Layer 4 of a small transformer language model trained on English Wikipedia (14 layers, counted from 0, width 96).
A neuron adds its activation times its output weights to the MLP's output. To switch it off is to set its activation to zero at one token and run the rest of the model.

Output weights of the MLP neurons that the questions are about. A number n stands for (n - 128) times 0.004.
n31: 119, 122, 82, 120, 106, 120, 54, 111, 71, 143, 147, 132, 113, 129, 63, 153, 87, 82, 158, 152, 145, 107, 201, 134, 170, 122, 105, 146, 152, 128, 131, 96, 98, 132, 143, 126, 115, 164, 153, 155, 160, 117, 191, 160, 122, 139, 179, 86, 169, 98, 92, 112, 107, 169, 157, 141, 148, 136, 167, 125, 131, 124, 103, 140, 112, 132, 128, 71, 159, 164, 148, 102, 157, 122, 143, 146, 99, 171, 106, 95, 158, 145, 93, 167, 116, 185, 165, 98, 105, 152, 137, 111, 69, 142, 112, 125
n47: 177, 106, 126, 80, 139, 126, 137, 98, 71, 118, 113, 127, 136, 122, 133, 149, 140, 136, 124, 186, 76, 132, 121, 142, 98, 144, 89, 155, 134, 115, 137, 129, 112, 187, 153, 156, 132, 132, 142, 103, 106, 138, 195, 137, 94, 109, 115, 115, 179, 145, 186, 96, 85, 100, 159, 150, 143, 120, 127, 224, 120, 146, 150, 121, 177, 117, 78, 115, 138, 124, 107, 109, 98, 144, 153, 112, 185, 98, 105, 159, 107, 87, 119, 97, 85, 120, 100, 125, 120, 173, 100, 115, 151, 160, 97, 114
n70: 144, 182, 105, 164, 110, 165, 188, 126, 170, 114, 87, 164, 132, 108, 144, 135, 123, 70, 88, 128, 165, 165, 75, 123, 97, 121, 148, 140, 109, 119, 67, 167, 111, 125, 146, 130, 139, 71, 154, 161, 108, 84, 106, 178, 135, 109, 156, 152, 88, 103, 96, 132, 110, 74, 68, 112, 117, 130, 109, 83, 129, 119, 148, 122, 101, 118, 132, 156, 173, 143, 147, 175, 136, 175, 89, 109, 117, 160, 158, 124, 90, 110, 128, 126, 162, 93, 123, 172, 159, 106, 126, 75, 138, 148, 138, 165
n85: 144, 112, 116, 121, 123, 123, 128, 178, 161, 138, 140, 142, 114, 110, 139, 120, 124, 93, 151, 117, 118, 140, 102, 115, 138, 159, 108, 130, 88, 115, 134, 118, 127, 129, 185, 103, 122, 72, 111, 71, 144, 141, 155, 127, 136, 113, 180, 149, 135, 144, 122, 121, 153, 89, 172, 84, 121, 128, 136, 72, 158, 153, 140, 151, 111, 144, 150, 141, 166, 164, 68, 112, 87, 178, 112, 161, 93, 165, 140, 134, 136, 156, 108, 49, 89, 107, 175, 85, 113, 146, 129, 122, 167, 103, 140, 140
n131: 133, 100, 164, 105, 95, 113, 120, 97, 134, 109, 153, 142, 154, 146, 172, 147, 147, 87, 167, 133, 126, 119, 138, 117, 83, 151, 170, 151, 125, 110, 133, 140, 103, 131, 158, 89, 130, 108, 116, 145, 144, 94, 121, 133, 132, 127, 133, 101, 122, 144, 112, 122, 146, 141, 114, 98, 110, 136, 118, 132, 141, 158, 100, 139, 143, 128, 118, 121, 141, 164, 109, 80, 153, 66, 125, 95, 51, 154, 101, 116, 161, 128, 156, 154, 131, 151, 129, 137, 138, 178, 89, 120, 128, 114, 173, 130
n141: 121, 119, 113, 184, 86, 128, 151, 107, 100, 115, 65, 167, 160, 119, 112, 163, 139, 128, 121, 117, 177, 142, 140, 163, 153, 139, 80, 71, 79, 126, 138, 113, 173, 116, 121, 117, 94, 142, 96, 142, 90, 112, 167, 108, 158, 108, 115, 156, 156, 162, 171, 94, 158, 82, 118, 81, 198, 83, 122, 153, 131, 115, 164, 134, 118, 45, 207, 145, 162, 123, 148, 135, 168, 121, 133, 110, 89, 104, 147, 109, 172, 152, 76, 142, 148, 62, 115, 151, 139, 104, 121, 153, 126, 146, 108, 116
n153: 108, 159, 124, 137, 146, 89, 174, 106, 163, 121, 168, 185, 127, 147, 81, 111, 124, 149, 130, 126, 117, 68, 139, 153, 117, 114, 148, 164, 95, 90, 123, 126, 138, 77, 97, 106, 135, 73, 61, 128, 146, 105, 142, 104, 123, 142, 114, 155, 120, 129, 115, 144, 133, 142, 151, 159, 136, 125, 130, 131, 118, 163, 135, 180, 145, 144, 105, 154, 117, 121, 121, 135, 161, 138, 124, 182, 148, 111, 113, 110, 126, 121, 166, 145, 106, 59, 133, 110, 105, 133, 150, 117, 82, 136, 121, 129
n184: 102, 151, 118, 107, 98, 142, 111, 121, 130, 98, 162, 76, 123, 143, 79, 96, 94, 89, 110, 142, 171, 111, 150, 125, 125, 129, 142, 126, 117, 102, 149, 126, 141, 181, 144, 94, 123, 138, 147, 167, 124, 132, 154, 138, 147, 131, 151, 93, 102, 139, 154, 107, 158, 153, 132, 137, 131, 214, 114, 135, 116, 112, 117, 103, 121, 100, 183, 131, 157, 151, 187, 174, 127, 139, 120, 145, 62, 90, 152, 162, 111, 131, 141, 142, 149, 110, 149, 129, 173, 192, 54, 98, 62, 86, 120, 124
n203: 150, 130, 115, 135, 115, 115, 115, 104, 139, 95, 135, 136, 195, 161, 77, 160, 167, 160, 128, 117, 105, 115, 137, 137, 123, 141, 107, 56, 160, 146, 115, 125, 110, 97, 175, 95, 161, 152, 139, 113, 109, 128, 87, 115, 138, 103, 131, 144, 132, 101, 140, 177, 137, 94, 97, 131, 109, 166, 84, 149, 106, 116, 167, 116, 155, 136, 164, 125, 117, 76, 85, 159, 123, 155, 141, 154, 112, 139, 140, 134, 130, 38, 186, 98, 137, 123, 125, 117, 119, 126, 104, 130, 120, 163, 128, 142
n222: 123, 109, 114, 98, 116, 123, 101, 138, 116, 142, 130, 131, 126, 130, 68, 152, 94, 91, 160, 138, 120, 154, 107, 117, 93, 109, 116, 118, 166, 86, 136, 117, 116, 137, 74, 124, 149, 136, 134, 162, 182, 135, 187, 97, 109, 165, 100, 139, 65, 124, 81, 177, 187, 174, 136, 135, 137, 161, 114, 122, 87, 133, 104, 184, 124, 185, 136, 115, 140, 135, 106, 166, 129, 158, 101, 138, 101, 118, 90, 133, 125, 73, 152, 159, 152, 122, 108, 142, 134, 183, 175, 131, 110, 68, 162, 144
n256: 81, 67, 126, 143, 103, 139, 94, 106, 92, 162, 80, 126, 96, 127, 147, 133, 180, 119, 136, 131, 152, 120, 145, 138, 105, 109, 137, 140, 105, 170, 125, 157, 199, 116, 131, 114, 112, 134, 122, 155, 168, 113, 134, 110, 103, 119, 179, 116, 89, 130, 150, 107, 86, 172, 54, 118, 166, 158, 148, 129, 121, 110, 155, 140, 147, 117, 141, 81, 104, 126, 118, 126, 157, 68, 126, 118, 127, 143, 191, 115, 113, 97, 145, 154, 160, 126, 154, 113, 163, 120, 167, 126, 93, 93, 148, 122
n261: 151, 112, 126, 123, 140, 80, 126, 95, 99, 144, 141, 144, 75, 168, 150, 116, 188, 128, 139, 118, 110, 62, 127, 125, 89, 126, 122, 110, 169, 118, 92, 131, 125, 138, 67, 99, 165, 161, 154, 147, 143, 75, 145, 135, 156, 120, 162, 113, 138, 128, 117, 93, 65, 159, 133, 132, 98, 146, 137, 118, 128, 133, 146, 159, 164, 204, 152, 146, 87, 142, 120, 69, 133, 169, 97, 119, 106, 184, 113, 122, 177, 95, 127, 167, 183, 114, 132, 130, 153, 124, 89, 77, 116, 103, 131, 97
n266: 138, 148, 159, 141, 133, 86, 125, 168, 187, 81, 131, 190, 154, 34, 141, 66, 149, 106, 89, 93, 171, 127, 144, 132, 129, 135, 142, 141, 160, 164, 104, 167, 107, 80, 149, 133, 136, 73, 134, 121, 137, 93, 79, 138, 146, 159, 128, 156, 101, 102, 127, 165, 162, 156, 81, 6, 143, 104, 87, 99, 119, 118, 125, 145, 119, 183, 170, 128, 124, 131, 118, 169, 98, 150, 127, 144, 104, 169, 219, 111, 99, 145, 138, 132, 125, 85, 90, 194, 136, 114, 88, 139, 102, 149, 117, 120
n316: 86, 144, 90, 137, 130, 42, 97, 126, 115, 157, 158, 91, 148, 124, 151, 166, 108, 134, 147, 120, 156, 166, 177, 124, 114, 171, 111, 151, 176, 102, 108, 160, 104, 147, 171, 94, 147, 92, 133, 143, 100, 133, 174, 144, 149, 113, 154, 132, 151, 98, 120, 86, 116, 134, 136, 163, 147, 109, 139, 159, 94, 133, 58, 113, 105, 92, 117, 63, 141, 112, 113, 109, 122, 134, 119, 108, 171, 132, 76, 174, 91, 132, 105, 150, 168, 132, 155, 154, 112, 119, 175, 109, 168, 127, 108, 129
n321: 117, 153, 98, 118, 146, 104, 121, 134, 103, 167, 117, 105, 96, 89, 91, 101, 143, 132, 155, 157, 111, 94, 119, 137, 96, 125, 133, 143, 94, 168, 132, 88, 159, 122, 130, 70, 142, 71, 149, 124, 139, 125, 135, 100, 114, 133, 123, 137, 147, 155, 157, 130, 78, 141, 150, 130, 130, 93, 160, 130, 132, 134, 146, 93, 165, 104, 179, 96, 142, 124, 114, 146, 108, 174, 119, 177, 166, 121, 153, 125, 69, 124, 131, 107, 155, 121, 173, 109, 133, 105, 148, 131, 153, 117, 162, 184
n357: 120, 137, 129, 137, 124, 135, 111, 169, 104, 109, 117, 171, 139, 171, 126, 110, 85, 139, 179, 60, 125, 131, 172, 95, 146, 122, 126, 121, 181, 178, 197, 133, 140, 68, 118, 62, 228, 177, 115, 111, 109, 166, 76, 150, 76, 138, 82, 139, 107, 151, 83, 152, 144, 116, 140, 124, 92, 118, 130, 188, 146, 131, 132, 120, 118, 148, 65, 158, 104, 130, 85, 95, 114, 112, 142, 96, 137, 83, 198, 92, 156, 140, 172, 159, 139, 121, 98, 141, 94, 138, 112, 104, 132, 126, 138, 79

Each question names a token from some text and the token that comes next. It shows the activations a of the neurons there, in the order above. A number n stands for (n - 128) times 0.024.

Then comes g, the gradient of the next token's log-probability with respect to the MLP's output, scaled to length 1. A neuron's effect is roughly proportional to its activation times (output weights . g). A number n stands for (n - 128) times 0.003.

"son", then " champion"
a: 128, 121, 121, 126, 202, 127, 122, 121, 126, 123, 125, 125, 126, 143, 121, 122
g: 141, 132, 115, 115, 102, 127, 91, 86, 99, 86, 106, 114, 128, 143, 113, 108, 120, 72, 143, 108, 138, 164, 96, 104, 187, 158, 139, 111, 116, 197, 95, 130, 156, 87, 129, 116, 140, 91, 102, 166, 98, 150, 130, 164, 200, 103, 166, 132, 162, 171, 135, 73, 198, 143, 96, 154, 114, 158, 94, 126, 87, 88, 172, 110, 191, 152, 107, 105, 168, 177, 149, 35, 70, 157, 238, 124, 125, 122, 138, 95, 79, 163, 156, 149, 115, 122, 115, 106, 115, 125, 149, 103, 102, 191, 133, 111
Switching off which neuron hurts the next token most? n131

"\n", then "=="
a: 127, 121, 128, 126, 128, 123, 126, 126, 127, 128, 131, 219, 126, 123, 127, 127
g: 183, 72, 117, 124, 94, 169, 102, 139, 126, 88, 144, 178, 116, 121, 178, 105, 106, 139, 146, 138, 152, 99, 132, 148, 168, 162, 105, 120, 193, 144, 85, 148, 236, 134, 97, 65, 95, 94, 147, 137, 112, 122, 146, 104, 177, 79, 68, 121, 142, 85, 58, 126, 104, 90, 121, 95, 155, 137, 136, 126, 124, 98, 118, 154, 143, 154, 129, 230, 158, 125, 174, 102, 157, 154, 123, 111, 110, 152, 184, 101, 120, 104, 97, 172, 127, 124, 131, 117, 108, 100, 104, 174, 176, 102, 135, 47
Switching off which neuron hurts the next token most? n261

"le", then "vision"
a: 127, 124, 128, 128, 125, 126, 122, 128, 126, 121, 230, 128, 121, 128, 121, 128
g: 88, 94, 139, 168, 123, 144, 114, 184, 110, 142, 118, 150, 126, 100, 137, 126, 154, 159, 116, 151, 136, 100, 178, 145, 83, 214, 166, 160, 161, 144, 177, 143, 146, 154, 115, 128, 110, 95, 64, 121, 170, 123, 187, 90, 122, 75, 123, 174, 154, 153, 98, 150, 146, 57, 152, 143, 156, 137, 102, 89, 108, 154, 142, 40, 145, 77, 184, 59, 194, 106, 120, 57, 89, 147, 183, 113, 132, 117, 168, 94, 85, 84, 138, 142, 117, 90, 108, 163, 107, 138, 158, 122, 97, 108, 119, 97
Switching off which neuron hurts the next token most? n256

"s", then "hop"
a: 122, 125, 151, 122, 158, 127, 124, 121, 126, 122, 123, 127, 137, 123, 121, 126
g: 134, 166, 135, 103, 168, 197, 117, 138, 131, 151, 159, 135, 100, 134, 81, 149, 92, 181, 112, 126, 85, 112, 168, 110, 156, 163, 108, 144, 120, 131, 123, 155, 114, 74, 78, 196, 149, 55, 124, 121, 110, 188, 214, 101, 92, 132, 163, 131, 147, 140, 146, 90, 103, 53, 184, 137, 111, 202, 182, 163, 99, 124, 159, 100, 97, 83, 147, 164, 124, 122, 141, 128, 87, 84, 164, 111, 130, 150, 99, 107, 138, 116, 118, 195, 125, 87, 130, 83, 84, 62, 121, 91, 172, 140, 114, 112
Which neuron, switched off, raises the next token's probability most? n131

",", then " D"
a: 127, 160, 125, 128, 121, 121, 123, 179, 125, 121, 128, 140, 128, 124, 124, 121
g: 129, 132, 65, 54, 155, 128, 143, 175, 53, 145, 100, 76, 133, 153, 93, 168, 112, 58, 182, 144, 75, 126, 121, 139, 144, 138, 178, 121, 171, 150, 65, 190, 97, 168, 132, 149, 147, 110, 140, 114, 130, 131, 150, 187, 184, 94, 135, 143, 149, 79, 106, 144, 150, 113, 145, 164, 156, 98, 152, 97, 128, 121, 115, 117, 130, 169, 73, 151, 121, 136, 136, 112, 155, 71, 51, 168, 176, 162, 131, 111, 110, 119, 41, 149, 83, 158, 160, 103, 126, 170, 149, 145, 77, 129, 125, 129
Which neuron, switched off, raises the next token's probability most? n184

"ment", then "s"
a: 121, 152, 125, 152, 146, 127, 127, 121, 125, 122, 128, 124, 127, 164, 122, 124
g: 154, 74, 97, 125, 141, 98, 150, 159, 119, 169, 154, 159, 177, 137, 98, 143, 175, 95, 167, 158, 98, 132, 138, 109, 95, 204, 128, 83, 157, 73, 81, 94, 55, 107, 170, 136, 129, 142, 202, 142, 91, 148, 83, 174, 98, 75, 130, 119, 43, 140, 148, 104, 109, 152, 152, 120, 131, 198, 119, 66, 177, 160, 136, 140, 101, 120, 108, 114, 165, 45, 147, 149, 106, 93, 174, 173, 114, 141, 137, 106, 112, 137, 79, 146, 144, 122, 85, 119, 154, 96, 167, 140, 166, 109, 147, 137
Switching off which neuron hurts the next token most? n316

" 19", then "th"
a: 128, 154, 128, 127, 122, 122, 125, 124, 143, 121, 128, 121, 128, 122, 121, 123
g: 198, 142, 100, 121, 94, 130, 94, 162, 112, 106, 171, 136, 175, 171, 132, 176, 161, 162, 78, 143, 133, 114, 178, 164, 63, 123, 119, 141, 111, 132, 135, 221, 107, 115, 72, 95, 149, 115, 167, 131, 86, 192, 81, 121, 119, 174, 138, 100, 104, 212, 68, 148, 162, 121, 173, 90, 116, 110, 122, 113, 96, 139, 120, 150, 131, 101, 147, 105, 123, 114, 100, 77, 103, 141, 92, 121, 187, 167, 76, 148, 120, 70, 106, 148, 90, 107, 103, 94, 100, 166, 91, 152, 103, 179, 154, 167
Switching off which neuron hurts the next token most? n47

",", then " and"
a: 127, 173, 134, 127, 124, 121, 127, 124, 127, 127, 128, 182, 125, 124, 123, 121
g: 139, 132, 202, 101, 84, 164, 182, 177, 157, 101, 123, 134, 33, 99, 164, 79, 118, 181, 113, 142, 128, 114, 171, 197, 112, 164, 141, 178, 133, 72, 142, 162, 108, 150, 96, 86, 175, 118, 182, 142, 146, 92, 138, 106, 129, 145, 154, 127, 141, 84, 112, 178, 97, 154, 95, 116, 49, 117, 208, 144, 114, 128, 115, 117, 151, 87, 94, 61, 161, 66, 133, 115, 118, 154, 112, 126, 160, 127, 140, 117, 77, 74, 139, 102, 108, 146, 135, 123, 109, 165, 94, 176, 132, 114, 111, 151
Switching off which neuron hurts the next token most? n47

" la", then "un"
a: 121, 143, 121, 128, 124, 177, 123, 122, 121, 121, 121, 128, 127, 126, 128, 121
g: 127, 187, 110, 178, 194, 191, 91, 122, 139, 158, 180, 132, 163, 122, 175, 150, 161, 85, 87, 69, 111, 107, 140, 137, 162, 137, 98, 114, 70, 181, 172, 115, 143, 100, 142, 82, 54, 128, 31, 156, 97, 104, 90, 51, 144, 60, 146, 161, 139, 135, 129, 111, 157, 130, 127, 144, 126, 173, 113, 92, 144, 114, 150, 98, 137, 71, 128, 145, 124, 104, 130, 175, 119, 75, 120, 144, 126, 157, 121, 138, 143, 197, 114, 162, 154, 66, 92, 168, 97, 140, 110, 133, 140, 150, 140, 130
Switching off which neuron hurts the next token most? n141

"After", then " the"
a: 170, 173, 128, 121, 123, 121, 128, 127, 124, 128, 121, 124, 127, 122, 125, 128
g: 105, 141, 110, 130, 152, 167, 87, 101, 71, 181, 149, 123, 141, 77, 97, 130, 195, 79, 92, 109, 171, 131, 179, 79, 104, 176, 113, 168, 167, 95, 146, 87, 103, 144, 133, 120, 91, 172, 141, 98, 116, 112, 173, 126, 134, 70, 109, 86, 144, 118, 140, 106, 104, 198, 87, 174, 59, 138, 133, 101, 188, 131, 136, 202, 129, 172, 125, 126, 161, 124, 165, 168, 153, 108, 123, 122, 146, 169, 163, 59, 93, 124, 160, 73, 82, 117, 121, 186, 64, 157, 142, 140, 134, 134, 119, 95
Switching off which neuron hurts the next token most? n31

"ent", then "est"
a: 121, 141, 125, 122, 228, 123, 123, 125, 127, 122, 127, 121, 128, 146, 127, 154
g: 137, 199, 127, 86, 60, 107, 112, 179, 120, 116, 175, 120, 132, 134, 102, 162, 106, 152, 109, 167, 100, 182, 83, 63, 157, 155, 132, 163, 156, 85, 103, 72, 117, 143, 157, 95, 141, 120, 123, 157, 145, 112, 111, 77, 109, 186, 93, 106, 126, 207, 162, 34, 102, 92, 134, 161, 131, 80, 128, 161, 108, 109, 163, 147, 184, 125, 183, 115, 125, 111, 85, 80, 115, 174, 117, 93, 134, 174, 80, 150, 107, 151, 141, 144, 153, 147, 111, 99, 99, 127, 147, 189, 109, 180, 154, 94
Which neuron, switched off, raises the next token's probability most? n357

"s", then ","
a: 123, 122, 185, 125, 201, 123, 124, 128, 127, 123, 127, 128, 153, 121, 121, 126
g: 134, 118, 136, 164, 141, 163, 131, 97, 31, 157, 125, 151, 102, 171, 85, 145, 115, 184, 116, 154, 131, 76, 144, 134, 161, 113, 137, 165, 107, 168, 46, 124, 85, 120, 171, 144, 127, 137, 122, 156, 133, 148, 67, 142, 89, 114, 77, 159, 145, 136, 126, 118, 112, 152, 165, 141, 139, 108, 67, 46, 238, 59, 108, 96, 128, 157, 134, 128, 168, 104, 166, 145, 169, 173, 117, 178, 129, 130, 126, 109, 85, 104, 125, 102, 142, 77, 141, 90, 127, 167, 114, 145, 96, 172, 100, 168
Which neuron, switched off, raises the next token's probability most? n131

"s", then " for"
a: 121, 121, 187, 126, 176, 123, 127, 124, 124, 125, 126, 128, 160, 121, 121, 124
g: 88, 175, 32, 120, 110, 134, 102, 87, 217, 117, 98, 151, 144, 119, 164, 64, 108, 110, 133, 119, 150, 190, 127, 158, 135, 147, 189, 155, 131, 49, 108, 117, 203, 114, 155, 88, 112, 154, 75, 107, 104, 184, 100, 126, 151, 116, 168, 157, 103, 124, 130, 128, 132, 88, 124, 161, 160, 150, 156, 168, 137, 136, 150, 182, 147, 127, 93, 149, 152, 141, 122, 74, 87, 99, 106, 205, 137, 141, 119, 133, 134, 115, 123, 173, 118, 142, 43, 143, 83, 127, 104, 105, 110, 154, 90, 98
Switching off which neuron hurts the next token most? n70

"c", then "re"
a: 128, 121, 127, 124, 142, 127, 122, 128, 122, 121, 121, 121, 127, 126, 121, 145
g: 178, 190, 125, 164, 85, 135, 113, 109, 109, 118, 166, 150, 171, 135, 103, 140, 109, 206, 137, 129, 159, 133, 116, 109, 96, 132, 171, 160, 158, 125, 153, 94, 124, 137, 100, 139, 153, 105, 92, 51, 55, 165, 77, 166, 121, 102, 165, 116, 90, 238, 82, 106, 58, 140, 154, 123, 127, 178, 80, 146, 125, 92, 129, 152, 118, 76, 119, 154, 155, 177, 112, 121, 88, 88, 104, 131, 153, 143, 123, 142, 99, 119, 160, 182, 116, 79, 130, 151, 181, 146, 129, 107, 104, 132, 136, 50
Switching off which neuron hurts the next token most? n357

"ur", then "."
a: 126, 122, 126, 127, 209, 121, 122, 127, 121, 132, 124, 127, 124, 124, 121, 125
g: 82, 138, 152, 122, 68, 134, 132, 100, 66, 137, 94, 250, 140, 153, 124, 136, 154, 114, 141, 143, 164, 149, 87, 113, 92, 111, 66, 105, 106, 129, 78, 127, 174, 74, 93, 124, 138, 90, 111, 169, 185, 121, 117, 114, 107, 122, 90, 138, 172, 128, 100, 148, 111, 165, 70, 108, 90, 161, 104, 120, 98, 76, 179, 91, 138, 97, 166, 133, 99, 143, 149, 117, 137, 142, 130, 97, 111, 150, 162, 127, 130, 134, 165, 103, 167, 194, 152, 182, 132, 200, 108, 113, 115, 215, 114, 172
Switching off which neuron hurts the next token most? n131

" Du", then "n"
a: 123, 121, 128, 126, 123, 123, 121, 125, 170, 121, 126, 122, 128, 127, 123, 123
g: 109, 55, 184, 88, 117, 133, 80, 124, 69, 141, 156, 94, 152, 112, 102, 162, 156, 140, 153, 195, 139, 107, 83, 157, 133, 153, 177, 106, 88, 156, 138, 142, 99, 109, 138, 102, 107, 179, 68, 121, 113, 42, 141, 144, 152, 58, 143, 116, 103, 90, 189, 137, 150, 177, 110, 128, 156, 139, 166, 95, 105, 172, 135, 97, 185, 106, 163, 115, 102, 102, 177, 119, 164, 120, 184, 147, 161, 158, 173, 141, 63, 106, 94, 142, 94, 108, 104, 64, 148, 108, 141, 152, 117, 182, 148, 115
Switching off which neuron hurts the next token most? n203

" or", then " high"
a: 127, 121, 128, 122, 127, 167, 121, 125, 124, 121, 125, 153, 123, 156, 126, 126
g: 129, 133, 108, 176, 82, 147, 126, 79, 170, 144, 174, 163, 175, 116, 114, 115, 157, 84, 54, 110, 185, 100, 71, 174, 122, 125, 116, 180, 155, 101, 194, 133, 159, 112, 150, 97, 140, 100, 169, 160, 123, 118, 118, 165, 122, 151, 87, 113, 108, 146, 118, 94, 110, 145, 168, 181, 168, 129, 88, 129, 88, 128, 137, 133, 104, 153, 167, 149, 92, 83, 99, 129, 78, 133, 153, 108, 149, 123, 177, 159, 14, 126, 94, 162, 165, 114, 127, 123, 137, 149, 158, 98, 164, 127, 63, 47
Switching off which neuron hurts the next token most? n316

" March", then " 2016"
a: 127, 122, 127, 121, 126, 126, 128, 127, 123, 128, 128, 121, 128, 132, 160, 126
g: 103, 148, 147, 168, 165, 101, 102, 113, 131, 101, 83, 79, 132, 99, 119, 136, 135, 165, 201, 153, 189, 168, 78, 108, 69, 63, 189, 88, 104, 96, 127, 94, 127, 164, 128, 110, 167, 188, 136, 160, 127, 106, 190, 94, 109, 124, 106, 88, 119, 110, 206, 90, 103, 127, 135, 130, 115, 98, 141, 81, 126, 138, 127, 138, 175, 122, 158, 136, 135, 138, 198, 105, 128, 99, 118, 180, 108, 87, 152, 69, 134, 92, 151, 72, 165, 154, 227, 132, 96, 153, 100, 154, 140, 99, 117, 125
Switching off which neuron hurts the next token most? n321

"t", then "ation"
a: 128, 127, 121, 122, 174, 129, 125, 121, 128, 183, 126, 127, 128, 121, 143, 127
g: 111, 105, 156, 97, 96, 159, 95, 139, 126, 104, 145, 149, 94, 145, 160, 124, 178, 68, 162, 127, 173, 102, 33, 178, 209, 125, 114, 129, 118, 103, 138, 94, 172, 61, 175, 132, 60, 117, 136, 179, 107, 145, 113, 125, 118, 86, 126, 67, 147, 190, 147, 131, 85, 133, 150, 142, 127, 163, 110, 151, 134, 171, 117, 153, 115, 89, 105, 138, 109, 119, 135, 170, 182, 97, 86, 111, 100, 147, 141, 106, 116, 184, 196, 104, 93, 113, 141, 138, 163, 114, 66, 107, 80, 202, 158, 132
Switching off which neuron hurts the next token most? n131